Layer 2 of a small transformer language model trained on English Wikipedia (11 layers, counted from 0, width 128).
A neuron's activation on a vector x is quick GELU(weights . x), where the dot is the dot product. Quick GELU of z is z times sigmoid(1.702 z).

Input weights of the MLP neurons that the questions are about. A number n stands for n times 0.0086.
n18: -22 -19 17 6 9 4 8 3 -6 -1 -20 -21 -34 21 16 7 -17 10 1 6 4 -26 5 -6 -9 -10 -22 -16 -16 -4 -18 22 -6 -29 -7 13 32 -5 23 -32 -17 34 -13 -18 42 -5 -5 -26 9 5 -11 -12 27 -30 -22 2 -15 19 31 -5 3 30 11 -9 -26 -32 -21 -33 22 -34 -23 11 7 4 -9 -6 -38 -14 -11 -40 -22 -7 -33 -25 30 46 -7 11 17 4 1 10 -13 40 5 12 2 47 -20 -94 13 7 19 22 -24 -17 -6 17 -3 -21 14 1 -11 -13 37 11 14 27 7 -4 32 38 -27 14 23 -2 -12 -24
n63: -13 19 -11 21 -9 -24 22 45 -10 15 0 34 -19 25 1 -3 6 -11 28 15 -12 4 35 -14 24 -3 -24 13 -6 -15 -5 -22 24 1 8 -7 -4 20 -8 6 -9 -13 9 34 -5 2 43 -18 39 -13 -16 4 24 24 -25 -4 7 -23 25 9 -19 19 14 -10 37 5 -2 12 16 14 5 -7 -38 -16 -27 -5 -22 -37 18 -43 6 24 4 -20 -41 -5 25 4 6 -23 -27 1 25 -23 -19 6 19 -2 1 17 11 59 8 -5 46 4 -26 -18 -1 12 -18 -26 -29 -11 -8 -33 12 16 11 -4 0 -13 -12 41 29 -6 12 30
n126: -45 -22 5 -24 30 -31 -3 -21 17 30 6 14 10 54 -5 14 0 -10 20 3 19 10 -6 57 14 -18 -54 20 38 23 15 6 -19 -15 -20 6 4 6 17 13 -53 20 -6 -53 20 -7 -1 -18 17 -9 -5 -19 -5 -24 -5 8 32 2 4 -34 -11 -35 14 -18 -4 3 -9 7 23 24 -26 13 21 -6 4 -15 22 -29 -21 -4 19 -25 -70 25 11 -9 -31 12 -35 -3 11 -18 10 -26 -1 -5 -8 1 -60 2 21 -17 22 -10 3 31 -12 36 20 8 21 -28 2 -23 -66 3 41 -2 31 30 31 55 21 47 25 26 38 -8
n129: -6 -26 42 -12 19 -17 23 -7 29 22 -10 -1 -27 -29 -16 -1 6 -36 13 5 37 4 14 7 28 16 12 13 51 40 16 11 -22 -15 -19 8 -7 17 -4 -14 -34 7 -21 -2 -21 -2 13 -10 -16 18 21 -6 9 -12 -8 -1 1 26 9 -18 -26 -13 -18 -5 9 33 -13 -28 -24 10 -1 -8 16 -29 26 -4 -8 7 -15 15 -27 -13 -12 -2 -12 11 -8 2 -1 -7 16 -15 40 15 -17 9 30 19 -6 -16 6 -23 21 -2 -26 -47 26 23 -13 -18 10 45 -39 -7 -4 -23 21 20 -7 -17 37 -6 -12 -27 -30 25 16 4
n153: 4 -15 -10 9 12 6 -9 -11 38 0 0 0 7 9 -24 -19 16 16 3 -27 -3 3 -5 -3 -18 6 -4 12 -20 -5 -9 -32 -6 -7 -4 19 -18 7 -5 8 11 -10 0 5 19 3 -10 6 2 -4 31 -6 21 12 -16 1 22 -3 -25 5 11 2 -28 -6 3 36 6 -4 -9 11 -29 -14 -13 4 -6 11 21 2 3 2 -4 22 34 19 -8 -12 3 -19 7 -15 -7 -5 -1 24 -10 -3 22 -2 7 25 -5 -9 4 -19 -6 -1 -11 1 9 -2 4 6 9 -39 -13 22 -18 1 11 12 -4 -11 -8 -3 32 -10 3 21
n168: -3 34 -36 40 13 -8 9 -14 -2 14 -26 -8 -23 -2 7 15 -26 4 27 -24 -8 2 20 -13 25 -8 17 -14 -4 5 10 -66 -2 -26 -5 51 -8 -10 -8 39 33 17 1 -6 21 -10 -10 -7 3 22 -12 19 -33 -10 -4 53 26 21 25 1 9 -4 -50 -10 38 2 -32 17 20 13 14 -7 15 -21 22 -14 -8 9 31 -19 40 -1 -39 -18 -17 -9 -21 -5 5 -5 -12 1 -15 -34 -61 -29 -13 11 22 -22 7 11 -29 -8 7 -20 1 -14 2 -14 -8 35 21 -20 -8 -5 -3 18 19 -7 -29 -5 -6 -8 -6 14 -16 -21
n244: -7 1 -28 3 -1 -23 19 6 -30 -2 6 -7 3 28 12 39 -29 8 2 -13 -22 10 20 4 29 24 -26 23 -3 27 -7 -14 -9 14 12 -14 21 -20 19 -2 15 12 -12 6 12 -10 10 25 9 20 13 -1 8 -13 9 -26 -24 -23 20 30 12 22 12 -27 -44 -22 -25 -33 12 -19 7 31 13 38 -29 -7 -11 -16 -15 15 10 9 -5 7 -9 -27 -12 14 2 -11 35 13 -21 -24 1 -14 12 19 13 -17 -6 23 -22 10 9 -17 -11 21 -17 -8 -6 13 3 -22 19 14 20 -3 -24 -13 27 7 -17 2 1 -19 -76 28
n255: 12 -19 13 24 -8 -2 1 -39 13 -17 -12 39 1 -47 5 -33 7 28 8 11 4 -2 13 6 1 -15 16 10 -27 14 -4 -40 4 -26 10 39 -27 11 -6 -4 22 -11 -11 -16 17 10 13 0 21 9 -27 8 -24 -2 7 -13 9 15 0 27 -9 19 14 6 44 12 11 -1 0 3 -7 37 -33 -11 -33 1 -2 10 -18 7 -9 -11 -13 29 25 -14 -29 -6 -30 -14 3 -35 -4 5 -8 47 11 -11 15 2 -37 -14 -38 17 -5 -29 -23 6 1 -32 24 19 2 19 -27 20 -12 6 -4 15 1 1 14 -17 16 15 14 19
n267: 6 -3 16 -39 22 29 13 11 40 -4 -1 24 19 43 -5 8 -37 11 -14 -17 1 -7 63 -9 -24 5 -15 -24 16 -6 22 9 7 -27 -4 21 -12 5 27 -4 23 5 -3 35 11 -17 -20 -9 25 -18 3 -34 -4 7 -1 -36 4 14 21 -18 -39 -4 25 20 4 -5 7 -27 -21 -3 -6 19 2 12 -20 -48 -43 -14 -48 9 6 -27 -10 11 3 -18 -48 22 3 2 8 3 7 8 -4 -19 16 2 21 4 17 29 25 15 36 3 9 -39 17 -16 13 6 -17 19 -1 3 12 -5 -21 -27 31 -2 -5 66 -46 6 -4 24
n278: -40 -20 20 28 -48 33 2 -22 4 17 2 -2 1 -10 -14 -7 18 27 -5 14 -21 -16 1 17 7 8 3 -10 37 20 14 -25 11 1 3 7 1 -57 6 9 4 -2 -22 3 21 -6 8 1 3 -1 -4 12 -36 -1 -14 -18 18 -15 -13 -1 -26 -6 14 -4 -12 26 12 1 5 -10 -20 5 12 29 32 17 -7 -17 17 6 -22 9 41 -5 -11 -2 26 -13 -26 22 51 -1 24 48 -8 8 -35 47 -17 -57 -3 -11 4 -22 19 6 2 18 1 -4 21 -19 6 -13 11 -16 7 2 3 -18 -19 11 -20 -23 -17 -36 -44 -31
n290: -21 20 -1 7 20 -7 19 -2 -24 13 -5 27 -13 -7 4 21 0 31 -15 -50 3 -3 14 11 -26 26 -13 13 4 -25 -1 -16 3 16 -13 49 -10 -13 5 12 -43 -9 15 16 -6 -6 21 1 24 -20 12 -4 6 -16 9 0 11 12 -19 -16 11 21 15 -11 -18 22 1 10 13 -1 16 -5 -6 29 27 15 7 -27 -5 -22 -5 15 15 -2 32 14 24 -5 -11 14 -15 33 -3 -4 -4 2 22 -1 -25 17 0 -10 -15 -8 -6 -11 6 -8 -7 2 -7 1 -5 -20 -78 -18 -22 38 -17 -19 14 -12 41 -22 -2 -18 -3 -17
n300: 15 -27 -8 35 -48 -12 11 -36 -2 -14 35 3 13 -13 34 -19 7 -10 -22 -2 -16 -5 3 -38 22 27 -7 -14 16 17 2 -1 3 -23 -13 10 38 -35 1 6 -4 4 10 1 16 -27 -11 37 4 0 -3 -6 13 -4 -15 -1 -7 1 6 -28 -58 -4 -2 13 -4 27 -19 -13 12 -36 11 2 -22 -20 22 -3 25 -4 25 1 18 4 -14 -19 -7 30 1 4 27 -15 32 23 -42 -12 -15 -12 21 -3 2 -12 7 29 -1 -8 -31 -5 7 -1 -17 0 6 6 8 -3 14 25 -4 -2 9 42 -10 -8 -39 -27 -28 -69 -31 -15
n308: 0 22 -30 33 -33 -38 5 -16 33 20 1 -2 12 -19 -9 -6 12 30 -9 -21 -21 4 -4 7 6 -20 8 14 12 25 -51 20 6 -12 -35 21 -13 -16 9 -1 -34 16 -8 -36 -22 13 11 30 4 34 -4 -4 13 -11 -6 20 -14 -11 20 -16 20 -5 12 21 -22 -19 5 -6 -2 7 -7 -25 -16 34 -1 9 -30 -10 -4 1 20 -8 -4 -8 20 -10 12 12 -16 -3 -7 18 12 15 41 -6 23 -4 -5 -11 -29 8 -22 83 31 26 10 19 11 28 1 10 -33 -12 9 9 10 -10 -3 -20 -7 -19 1 -1 5 12 -37 12
n340: -45 20 -46 -18 -3 -19 -10 13 14 -34 2 23 -23 30 -20 6 -9 -10 18 -13 6 25 6 -25 -10 10 16 18 18 -2 -1 2 21 25 -23 8 15 16 22 -2 -16 -33 12 31 -4 12 -5 -60 0 -4 -2 11 -19 -20 18 -4 -22 -8 -24 5 6 -25 27 -20 28 -21 19 -37 20 -11 19 28 -15 12 26 10 26 -27 -18 -29 -20 -13 -2 -19 22 -9 18 -10 -11 23 -12 22 5 -23 20 -25 8 22 17 -10 4 7 15 -29 -7 -18 -3 -16 35 2 36 -1 -25 1 -33 -3 18 58 -1 -13 -17 -5 -31 -1 -4 -8 34 -27
n348: 31 -6 -1 -15 24 -3 17 -10 15 -11 42 -5 4 20 -17 -20 22 33 -9 3 -4 5 22 9 -2 -4 6 5 19 25 37 -24 -16 -3 8 -3 -35 -1 15 2 -30 10 -10 4 10 42 9 -11 -9 -4 33 25 -8 -23 -4 -10 -27 48 -6 -8 10 -40 -12 3 0 14 3 -7 -4 10 7 -8 19 6 1 -1 -15 -1 1 20 26 -60 8 12 -29 -29 20 20 -20 20 -3 -3 33 9 -30 -15 22 -6 -10 11 -11 -9 7 12 -7 -38 -21 -2 -24 27 2 52 -18 -23 13 15 32 3 -11 -4 -16 -10 -3 -11 -32 18 0 2
n356: 2 15 -37 -3 -12 -18 15 -24 0 -21 35 -25 -19 -4 23 31 1 -30 12 17 3 -13 -24 -19 -1 -19 14 19 -14 -1 63 4 -1 39 -9 20 8 7 28 12 4 0 5 -1 -27 -34 32 -41 -35 -14 18 49 10 33 -9 7 1 14 12 19 -44 35 12 -13 18 18 17 14 2 -30 1 -43 3 -3 -14 -25 -48 -26 15 18 -28 -24 32 3 14 0 26 -37 -29 1 18 4 18 -15 11 3 -12 44 -25 7 -33 -1 9 8 22 -7 -25 13 -23 -13 13 -5 9 -16 -9 12 -5 53 -9 -31 -27 1 3 7 25 9 -15 9
n378: 5 -21 19 23 -3 31 16 -12 15 -31 1 -1 5 12 0 -22 -4 -28 -29 16 -8 -14 -23 2 -18 35 -2 65 -3 -2 11 -13 17 0 -40 41 21 -30 -16 -16 3 -11 24 -19 10 34 -8 -6 12 -52 -1 -38 -22 10 28 -23 -3 -5 -3 3 -18 -39 -13 -52 12 38 -18 32 8 -1 5 14 -2 28 12 -17 -19 -25 -10 32 -16 -22 7 16 15 -3 -1 -2 17 -5 25 11 -5 -6 7 -28 -20 11 78 12 10 34 -4 6 -15 5 -5 -41 31 14 13 18 -4 -4 -11 -8 -17 23 -1 52 6 5 -10 4 34 -23 4 -15
n402: -1 -12 -21 -28 5 -33 17 -9 -14 -6 -6 4 16 12 -6 10 -16 33 28 -29 -18 -16 13 -24 1 13 10 0 48 5 19 -9 -8 -18 -5 -1 -22 -14 -18 18 4 12 -9 33 -4 30 11 -17 -21 10 0 17 9 -7 -2 14 31 29 -2 10 35 8 5 -3 -10 -12 -5 -1 16 -25 -12 -17 12 9 -12 -18 18 13 -7 18 -1 10 -3 1 -18 -30 2 -2 -4 -12 -11 22 10 4 -15 -22 0 -19 -15 -29 13 8 -57 -18 -19 -17 -6 26 18 20 -7 42 1 -33 28 -16 44 -4 40 -28 17 9 2 28 -4 -23 19 41
n418: -12 -2 -7 16 18 0 5 -3 26 -5 12 19 -3 -1 -1 -25 18 -25 4 -7 -29 22 -8 2 4 -18 1 1 1 35 40 7 -2 -29 9 20 6 -14 -26 34 20 -13 -15 -22 0 6 -37 -25 -8 -34 7 -3 -33 6 33 31 -18 -8 9 29 26 -18 -19 6 15 -36 -20 -5 35 75 33 -15 3 -21 -21 -5 4 -2 -10 -17 -2 7 -23 -11 17 -18 18 2 -2 0 9 -36 -23 -18 -10 -10 31 -30 40 10 -9 63 -3 -6 -15 30 -7 -3 18 25 13 17 -21 32 -1 -11 29 29 1 -11 -4 -1 18 5 -7 -24 13 -29
n443: 13 3 -14 -23 -36 -8 -13 45 -1 7 13 -28 14 11 9 7 0 -29 52 -39 -36 -10 0 -17 -23 5 -8 19 -36 7 -7 5 16 -23 0 -29 36 0 48 26 -41 -26 -6 -9 -3 -28 44 9 23 6 -15 -23 24 -6 15 -34 -5 7 -1 -25 -5 21 -18 15 8 -17 -24 -2 37 7 6 41 4 -12 -8 13 50 24 -52 6 -58 -58 4 44 22 -56 -23 -32 42 12 37 -15 26 11 -20 -15 28 3 -13 21 9 13 0 -7 2 -11 4 -59 32 -57 -9 -14 -24 -34 -11 23 -4 33 23 11 22 -12 10 14 5 -1 -40 -31
n452: 1 25 12 -19 -14 26 -43 -7 -21 -15 -19 14 -19 25 22 22 -8 -47 26 5 -14 19 -4 -7 18 -9 -13 12 27 14 -9 -24 -24 -18 3 37 28 -38 -7 16 3 0 19 9 4 -16 30 -25 -8 -23 3 1 -11 14 15 -11 47 -23 -23 -17 14 -32 -13 -14 10 -15 0 -1 27 -5 9 1 3 -19 41 -30 12 2 9 -52 -4 -23 -21 -12 29 -6 1 20 -24 -14 -11 22 -40 1 18 4 7 -32 -4 -35 3 5 23 5 -16 25 -26 9 11 8 -10 6 23 -12 -5 -4 -1 16 8 -30 16 25 -9 13 9 -55 0 8
n459: -8 24 11 7 19 -19 -4 -10 0 11 -12 -14 2 -8 -18 0 6 -7 18 4 -2 -4 -10 -11 -21 7 -12 37 37 -8 -15 18 27 23 -4 4 26 23 -17 -15 22 5 28 -25 24 -30 19 -6 7 -16 2 12 0 -18 -1 44 16 12 6 28 -13 12 -3 -15 18 3 1 17 -4 -8 13 -8 15 15 -14 -8 -25 -2 8 -3 -19 13 2 -24 -9 2 -10 -2 14 38 -2 -7 13 46 -1 -9 -3 -10 -9 -18 14 -5 6 29 8 -27 -10 13 3 2 6 21 5 -4 6 16 -10 12 14 42 -19 -13 51 0 -3 20 2 -11
n480: 14 -4 -18 -10 -5 -26 13 -10 -10 19 -16 -21 -28 40 0 8 17 -2 -10 1 29 1 -23 10 -5 13 -15 -11 -3 21 41 -10 26 6 -38 15 10 -32 -18 5 -33 -24 25 19 -8 -32 18 -21 -8 -12 -2 -16 27 5 -23 0 5 -1 14 -25 -1 -2 -12 8 20 28 2 6 -3 -42 20 17 -24 40 49 51 -10 -19 2 3 -10 -47 15 20 15 -7 -12 8 5 10 29 30 9 -36 -5 9 -5 10 33 31 -17 -10 4 14 -19 40 -15 18 -2 3 41 2 -18 6 24 -10 6 -22 -5 -12 -14 -2 1 -4 26 1 -10 -32
n499: 7 31 -3 -3 0 19 -31 -18 32 -27 26 -25 -7 11 -4 9 -3 -15 10 -17 2 -6 22 11 6 5 -1 6 -11 -17 11 -5 -1 -2 30 16 2 -6 25 -11 -18 -35 10 37 4 1 5 -23 9 -3 0 -9 -5 5 -16 10 11 23 -12 -26 3 13 3 -20 0 -30 -13 -5 4 6 25 18 8 -4 0 -5 8 -13 -7 -11 17 5 12 15 -2 1 -12 0 0 -10 32 19 -17 -9 3 -3 -7 17 -19 -4 -2 -4 -3 -23 -8 22 33 -6 7 29 25 3 28 9 -45 -45 21 -20 -3 -16 3 -11 -4 -13 -6 -10 -6 5

Each question shows a token from some text and the vector x that enters the MLP there. A number n stands for n times 0.046.

" N": 2 -13 5 -21 19 30 7 -2 -36 36 -8 -18 49 22 29 -6 13 5 -8 13 12 1 -40 -10 -18 -34 62 -30 0 -14 0 -11 4 -34 63 -24 10 10 -53 -25 13 -2 -27 -30 -9 5 17 14 6 -7 14 -10 -28 -3 -2 -19 0 -47 17 1 12 -3 71 4 6 14 -48 27 0 -2 52 17 18 26 -8 -2 -11 -19 47 7 8 8 2 -5 15 20 9 3 -4 -9 -13 0 28 -16 24 -52 0 8 -14 -4 -5 -23 16 -31 3 -7 52 9 27 -29 -23 -31 -2 -3 -5 19 8 -10 -8 -10 -23 -23 -39 -14 4 -1 5 2
Which neuron lights up most? n278

"m": 10 -23 7 -12 31 46 -1 -24 13 44 -19 -26 14 36 25 -12 8 -4 -6 -7 6 -4 -48 -6 -33 -29 50 -40 -2 -43 2 -19 9 -12 43 -31 -3 38 -34 -16 14 1 -33 -22 -30 16 21 13 3 -5 25 -19 -9 16 10 6 3 -16 6 -14 15 -8 36 34 15 -11 -49 33 -14 -50 19 14 22 40 21 15 8 -14 -9 2 8 -6 -2 -11 16 30 20 9 -6 -28 -22 9 17 -33 3 -44 16 -5 8 12 -16 -9 20 -18 11 -5 33 16 31 -49 -29 -32 -3 20 33 29 -8 -23 -22 -1 -23 2 -39 -24 23 23 -5 26
The most active neuron and its activation: n480, at about 1.3

"k": 22 -6 26 -5 46 44 12 -14 1 32 -11 -14 21 23 6 -12 16 -1 -21 -16 9 5 -33 7 -24 -54 58 -17 -13 -33 0 -8 -7 -20 59 -31 -9 49 -21 -33 18 -2 -23 -4 -4 -4 37 15 -1 15 11 -7 -21 19 23 -12 5 -21 23 -17 -12 12 32 -8 -4 4 -41 8 -11 -13 36 6 2 19 12 -32 -10 -37 10 17 0 13 -19 -16 -11 24 7 0 4 -29 -36 -9 22 -16 20 -58 5 -3 -15 25 -1 -11 43 -31 4 -10 42 26 18 -41 -22 -25 -28 18 7 33 -2 -25 -18 -9 6 5 -52 -7 19 19 28 26
The three highest activations, in order: n267, n129, n63

"l": 20 -38 1 -17 53 16 -10 -5 -17 23 -34 -2 53 20 38 -15 2 13 -7 -5 10 8 -35 -3 -9 -45 62 -27 14 -7 -9 -9 18 -34 45 -37 39 20 -58 -35 3 -8 -30 -3 -21 1 15 13 7 -7 -5 -2 -20 0 1 -20 5 -19 16 16 33 -8 25 9 12 -24 -32 4 14 -3 43 8 17 22 -8 15 -9 -31 20 9 2 15 6 -2 9 47 44 6 -12 -12 -22 7 9 -36 11 -48 9 -30 -9 19 -3 -27 16 -31 -12 4 34 5 50 -14 -36 -12 -23 2 22 42 -5 -18 -8 -11 -45 2 -33 -11 17 4 -2 2
Which neuron lights up most? n418

"–": 22 -11 20 -19 53 29 0 -14 -33 26 -11 -4 35 24 -3 -2 19 2 1 23 -9 -14 -23 -7 -10 -23 64 -17 -10 -21 -8 -27 6 -24 54 1 10 30 -14 -53 -11 -6 -15 7 -16 -7 18 26 19 -1 5 -16 -27 6 2 -8 -16 -31 27 4 4 5 47 19 -1 28 -39 21 -2 -31 67 4 6 40 -16 -11 -4 -36 36 2 1 4 4 3 11 -3 34 12 -4 -17 -38 -12 5 -32 16 -76 9 -9 -1 12 -7 -8 23 -11 9 -10 40 8 31 -31 -33 -39 -3 1 -4 7 -12 -15 -12 -37 -3 -6 -15 -5 15 8 10 0
The three highest activations, in order: n63, n267, n290

"im": 22 3 33 -16 19 53 27 -13 -15 41 11 -11 15 38 25 -25 22 -3 -8 11 17 -2 -44 -7 -17 -12 44 -12 3 -56 -32 4 -1 -4 55 -18 2 24 -55 -10 16 22 -43 -43 -3 -10 11 9 11 -14 23 7 0 -4 7 -7 13 -25 -1 -22 25 1 26 26 8 -4 -59 21 -3 -40 2 18 21 35 -7 14 0 -42 -7 -5 8 17 -12 -6 7 27 11 40 9 -45 -27 -36 1 -9 21 -46 27 -3 1 -11 -23 -6 5 -29 -20 20 21 29 41 -29 -22 -2 11 4 7 7 -11 -25 -12 6 -8 9 -34 -16 2 1 12 2
Which neuron lights up most? n18

"st": 19 -34 -12 -11 48 20 16 -12 -3 23 -13 6 39 22 36 -24 20 7 -29 5 16 3 -19 -3 -12 -33 49 -20 4 -14 -13 -29 15 -25 64 -11 40 26 -57 -47 -11 -6 -16 2 -19 6 25 -2 2 -16 3 -14 -13 5 12 -22 -12 -48 19 11 29 4 43 8 17 3 -34 22 -9 -10 45 13 15 28 -10 -12 -8 -44 20 8 2 20 10 -1 2 35 37 5 -6 -37 -13 -8 -9 -43 31 -27 -3 0 14 32 -11 -1 26 -28 0 -18 24 0 30 -35 -47 -16 -30 -2 16 20 -8 -28 0 -5 -9 -8 -46 -9 4 14 31 -14
Which neuron lights up most? n63

"ac": 2 -46 -23 -16 29 25 11 -16 -29 13 -19 -1 50 32 27 -13 5 -23 -11 -8 12 -12 -14 -10 -9 -22 56 -36 10 -36 -27 -18 6 -10 51 -53 30 29 -48 -27 16 -9 -25 2 -28 1 17 13 -1 6 13 12 -20 13 23 -16 0 -46 0 -4 11 -4 43 5 25 15 -63 22 21 9 26 5 20 21 -17 6 -7 -30 14 14 -2 2 -9 -9 -7 21 34 34 4 -12 -12 7 5 -26 29 -50 4 -6 8 -3 -1 9 31 -38 -14 12 33 13 53 -12 -31 -13 -16 20 3 17 -4 -9 -25 -12 -6 -19 -17 -11 3 4 28 14
The three highest activations, in order: n418, n63, n340

"u": 17 -1 25 -22 70 57 17 -12 -24 44 -23 8 35 25 13 -15 -17 -13 6 -6 10 9 -31 0 3 -51 56 -21 4 -20 -6 -20 7 -12 36 -53 9 18 -51 -12 19 12 -47 -19 -40 3 12 6 5 9 18 -2 -16 -17 8 -20 8 -30 12 -24 24 11 49 35 1 22 -45 12 -16 -6 22 4 2 34 12 -15 12 -14 23 -4 -1 -2 -5 -20 3 26 6 34 11 -37 -23 -19 7 -9 10 -44 14 9 -6 -7 -23 -9 24 -37 -13 -1 46 26 32 -13 -27 -14 -8 2 -4 21 -6 0 -29 -3 7 -12 -31 -23 -5 14 1 10
The most active neuron and its activation: n129, at about 1.4

"9": 6 3 6 -20 54 31 13 -10 -19 33 -28 -19 64 21 6 -13 12 -5 -6 4 -14 -20 -21 14 -24 -17 58 -23 -13 -16 -13 -19 -1 -26 58 -32 11 39 -55 -25 -6 5 -24 -11 -31 -10 17 6 13 10 18 -13 -23 -5 23 -4 0 -45 1 19 32 7 46 20 14 13 -48 27 -10 -23 21 -2 11 33 -7 -5 9 -35 53 9 -6 4 8 -9 12 34 26 0 6 -25 -33 -9 9 -11 25 -56 -3 -5 -6 11 -1 -6 12 -32 -5 -19 32 28 31 -23 -25 -39 -15 -5 16 23 -19 -25 -8 -12 -5 -6 -21 -4 6 7 4 20
The most active neuron and its activation: n153, at about 0.14

"il": 11 -1 33 -38 57 26 15 -27 -9 40 -10 6 48 18 10 -23 11 14 -2 13 15 -9 -49 4 -8 -21 36 -43 17 -25 -11 -25 16 -4 56 -36 -1 28 -50 -18 -11 -3 -34 8 -37 10 22 5 -15 14 22 -15 -18 -14 0 -12 -8 -21 -9 -15 23 21 45 7 -4 35 -43 19 6 -15 19 17 15 30 -4 -3 1 -5 10 15 10 -12 -23 -18 1 19 17 5 16 -41 -12 -35 2 -29 12 -57 8 -10 -5 -15 -15 3 31 -42 -11 17 27 20 43 -36 -34 -10 -14 28 16 34 -19 -10 -21 -21 12 -3 -16 -7 14 4 18 30
The most active neuron and its activation: n402, at about 0.42

" G": 22 -8 -3 -7 45 13 -2 -3 -20 42 -7 0 34 31 16 -15 18 8 -8 -14 12 -4 -27 -19 -10 -39 53 -17 -6 -37 -1 -3 8 -6 58 -28 -2 19 -63 -4 21 -3 -27 -13 -22 -3 16 20 3 8 30 4 -24 -2 -6 -11 17 -31 -5 -15 -3 1 49 2 -2 7 -68 19 -4 -24 57 13 40 20 4 4 -18 -34 48 -24 8 -10 -9 -6 17 -2 2 4 5 -24 -34 -5 8 -24 27 -47 -5 6 -25 5 -18 -14 10 2 15 -1 40 19 42 -21 -25 -13 -6 18 -13 11 -1 10 -16 -1 -8 -16 -23 -28 17 11 4 18
The most active neuron and its activation: n168, at about 0.27

" th": 10 2 0 -12 48 21 4 -16 -28 37 -4 -4 25 36 22 -18 -7 -11 -26 -7 12 5 -49 21 -4 -44 60 -21 10 -21 3 18 21 -7 63 -20 14 27 -39 -11 0 -4 -26 -3 -25 5 12 5 18 6 30 -1 4 -2 -3 0 2 -18 7 -8 21 -7 53 17 -5 -14 -69 21 -9 -6 42 32 27 9 10 1 1 -7 13 -9 -14 1 0 4 -1 -5 -3 9 -24 -35 -17 4 -3 -35 3 -55 -11 13 10 -15 -7 -23 8 -26 1 8 61 21 30 -21 -37 2 -1 2 4 4 -8 -7 -10 14 -1 -4 -39 -44 -5 -10 6 15
The most active neuron and its activation: n499, at about 1

"b": 24 -36 -6 -23 46 27 1 -20 -16 30 -24 -7 30 29 0 -3 -10 2 -8 -1 13 -24 -24 -3 -18 -43 48 -20 -3 -34 -3 -23 -3 -35 43 -34 18 37 -39 -24 1 -2 -31 -24 -6 -2 35 18 27 -6 21 -34 -22 13 23 2 22 -30 16 -1 30 -4 42 1 12 4 -39 21 0 -17 48 17 14 25 0 -5 14 -27 29 -9 12 18 -7 1 1 21 23 17 -15 -34 -40 -12 -2 -19 7 -49 5 -22 5 6 -9 1 26 -46 6 -10 38 26 26 -45 -30 -17 -27 25 17 47 -13 -20 1 5 4 -5 -27 -13 19 23 13 6
The three highest activations, in order: n126, n63, n153

"d": 27 -6 -11 -24 31 20 8 -27 6 18 5 -8 28 50 25 -30 -8 22 -22 11 9 -3 -21 -5 -17 -36 46 -3 -2 -32 -11 -16 6 -23 58 -24 11 41 -59 -33 14 -9 -19 9 -22 -7 35 24 13 -13 19 13 -10 -7 3 -23 -4 -9 33 -7 32 -8 45 14 2 -8 -63 15 -12 -26 36 5 7 22 6 3 -16 -42 25 -13 32 -8 -2 1 -4 12 31 23 -11 -25 -7 5 -8 -31 13 -46 24 -10 -12 25 -16 2 19 -23 8 -5 31 27 20 -35 -43 2 -13 8 11 24 -1 -8 -18 -15 -8 -14 -48 -15 8 -7 24 6
The two highest activations, in order: n348, n63

"ak": 22 -22 33 -8 43 25 6 -22 12 46 2 -4 1 38 17 -9 10 -24 -5 -1 12 6 -51 20 -14 -20 37 -38 -5 -41 -27 8 -1 1 32 -2 -15 27 -35 -5 34 -10 -39 1 -11 -19 7 25 -8 3 30 4 -30 -15 23 5 6 -62 -2 -39 1 20 48 12 30 22 -50 -4 6 -10 14 4 12 15 -1 -4 6 -21 -1 -8 9 -5 -15 -20 -4 10 6 13 -12 -29 -49 -23 24 -4 34 -64 -7 -5 -27 11 -18 1 8 -24 18 28 47 26 35 -23 -11 -13 -3 19 0 26 -4 3 -29 15 -6 -3 -18 -30 1 1 41 24
Which neuron lights up most? n126

"r": 37 -20 -2 -29 55 17 14 -31 -21 48 -2 2 31 13 54 -6 -10 -16 16 8 13 -16 -49 -2 -27 -35 78 -13 17 -16 -3 -25 26 -12 31 -34 -6 23 -59 -45 -2 -2 -40 -4 -11 -1 25 6 -4 2 18 6 -17 9 2 -6 -4 -20 6 -9 29 -14 30 27 -4 20 -38 10 -3 -20 33 0 27 28 -5 7 -6 -3 10 -19 28 -1 9 -2 19 31 16 -4 -14 -14 -41 4 10 -18 -8 -20 13 -8 -1 6 -7 -5 20 -39 11 -2 52 6 44 -9 -33 -23 -3 2 3 34 -22 -13 -25 -16 -27 -7 -44 -24 -6 13 1 12
Which neuron lights up most? n348

" l": 8 -4 10 -16 50 23 1 -33 -27 21 -25 -15 41 16 31 -8 8 13 -7 -7 7 -4 -62 -2 -20 -47 68 -13 10 -27 -2 4 19 -16 67 -17 16 36 -29 -20 -1 3 -20 -14 -14 -1 17 -6 21 -8 11 -9 -24 4 2 -21 -19 -14 -5 5 21 9 44 7 3 10 -40 8 -9 -13 51 19 24 16 2 1 -2 -28 14 9 -1 17 -11 -3 14 13 26 -3 -18 -16 -23 0 7 -35 14 -54 6 -2 7 -10 3 -7 20 -35 3 -13 74 -1 44 -15 -34 -10 3 -4 18 35 -6 -20 -15 -13 -24 -7 -49 -8 10 -7 6 19
Which neuron lights up most? n340

" n": 5 -4 3 -22 22 27 20 -21 -21 46 6 -18 26 31 17 -14 5 -3 -10 10 7 0 -40 7 -22 -47 54 -20 0 -35 -3 -9 3 -13 68 -19 4 20 -46 -14 22 4 -32 -34 -11 -4 15 8 26 -3 26 -9 -19 -2 -10 -16 -1 -25 6 5 17 10 67 20 13 21 -51 22 -6 -14 23 30 19 7 4 10 -11 -22 20 8 -7 12 -1 -2 -4 15 11 -7 -11 -13 -6 -5 18 -18 10 -56 1 0 -8 -24 -5 -19 24 -23 6 -5 68 19 50 -34 -26 -16 12 2 0 2 -1 -12 -19 9 -29 -16 -45 -25 2 -2 11 16
Which neuron lights up most? n278

" on": 7 -10 18 -16 52 28 27 -25 -15 52 -3 -18 21 23 9 -19 18 -6 -8 14 -2 -12 -46 10 -13 -30 31 -9 -9 -58 0 -3 5 -2 58 -26 20 5 -27 -8 16 -1 -32 -9 -14 -9 10 14 11 -11 18 4 -24 -7 -5 -3 4 -13 -13 1 15 17 70 6 5 -7 -61 14 -17 -20 30 29 6 26 3 -2 -16 -19 8 -15 3 18 -28 -1 15 9 17 9 -2 -26 -18 -8 -2 -2 31 -73 5 1 1 -15 -5 -16 17 -9 15 -3 61 17 28 -32 -27 -22 11 15 13 17 -4 6 -20 8 -17 1 -36 -29 9 0 7 24
The most active neuron and its activation: n18, at about 1.5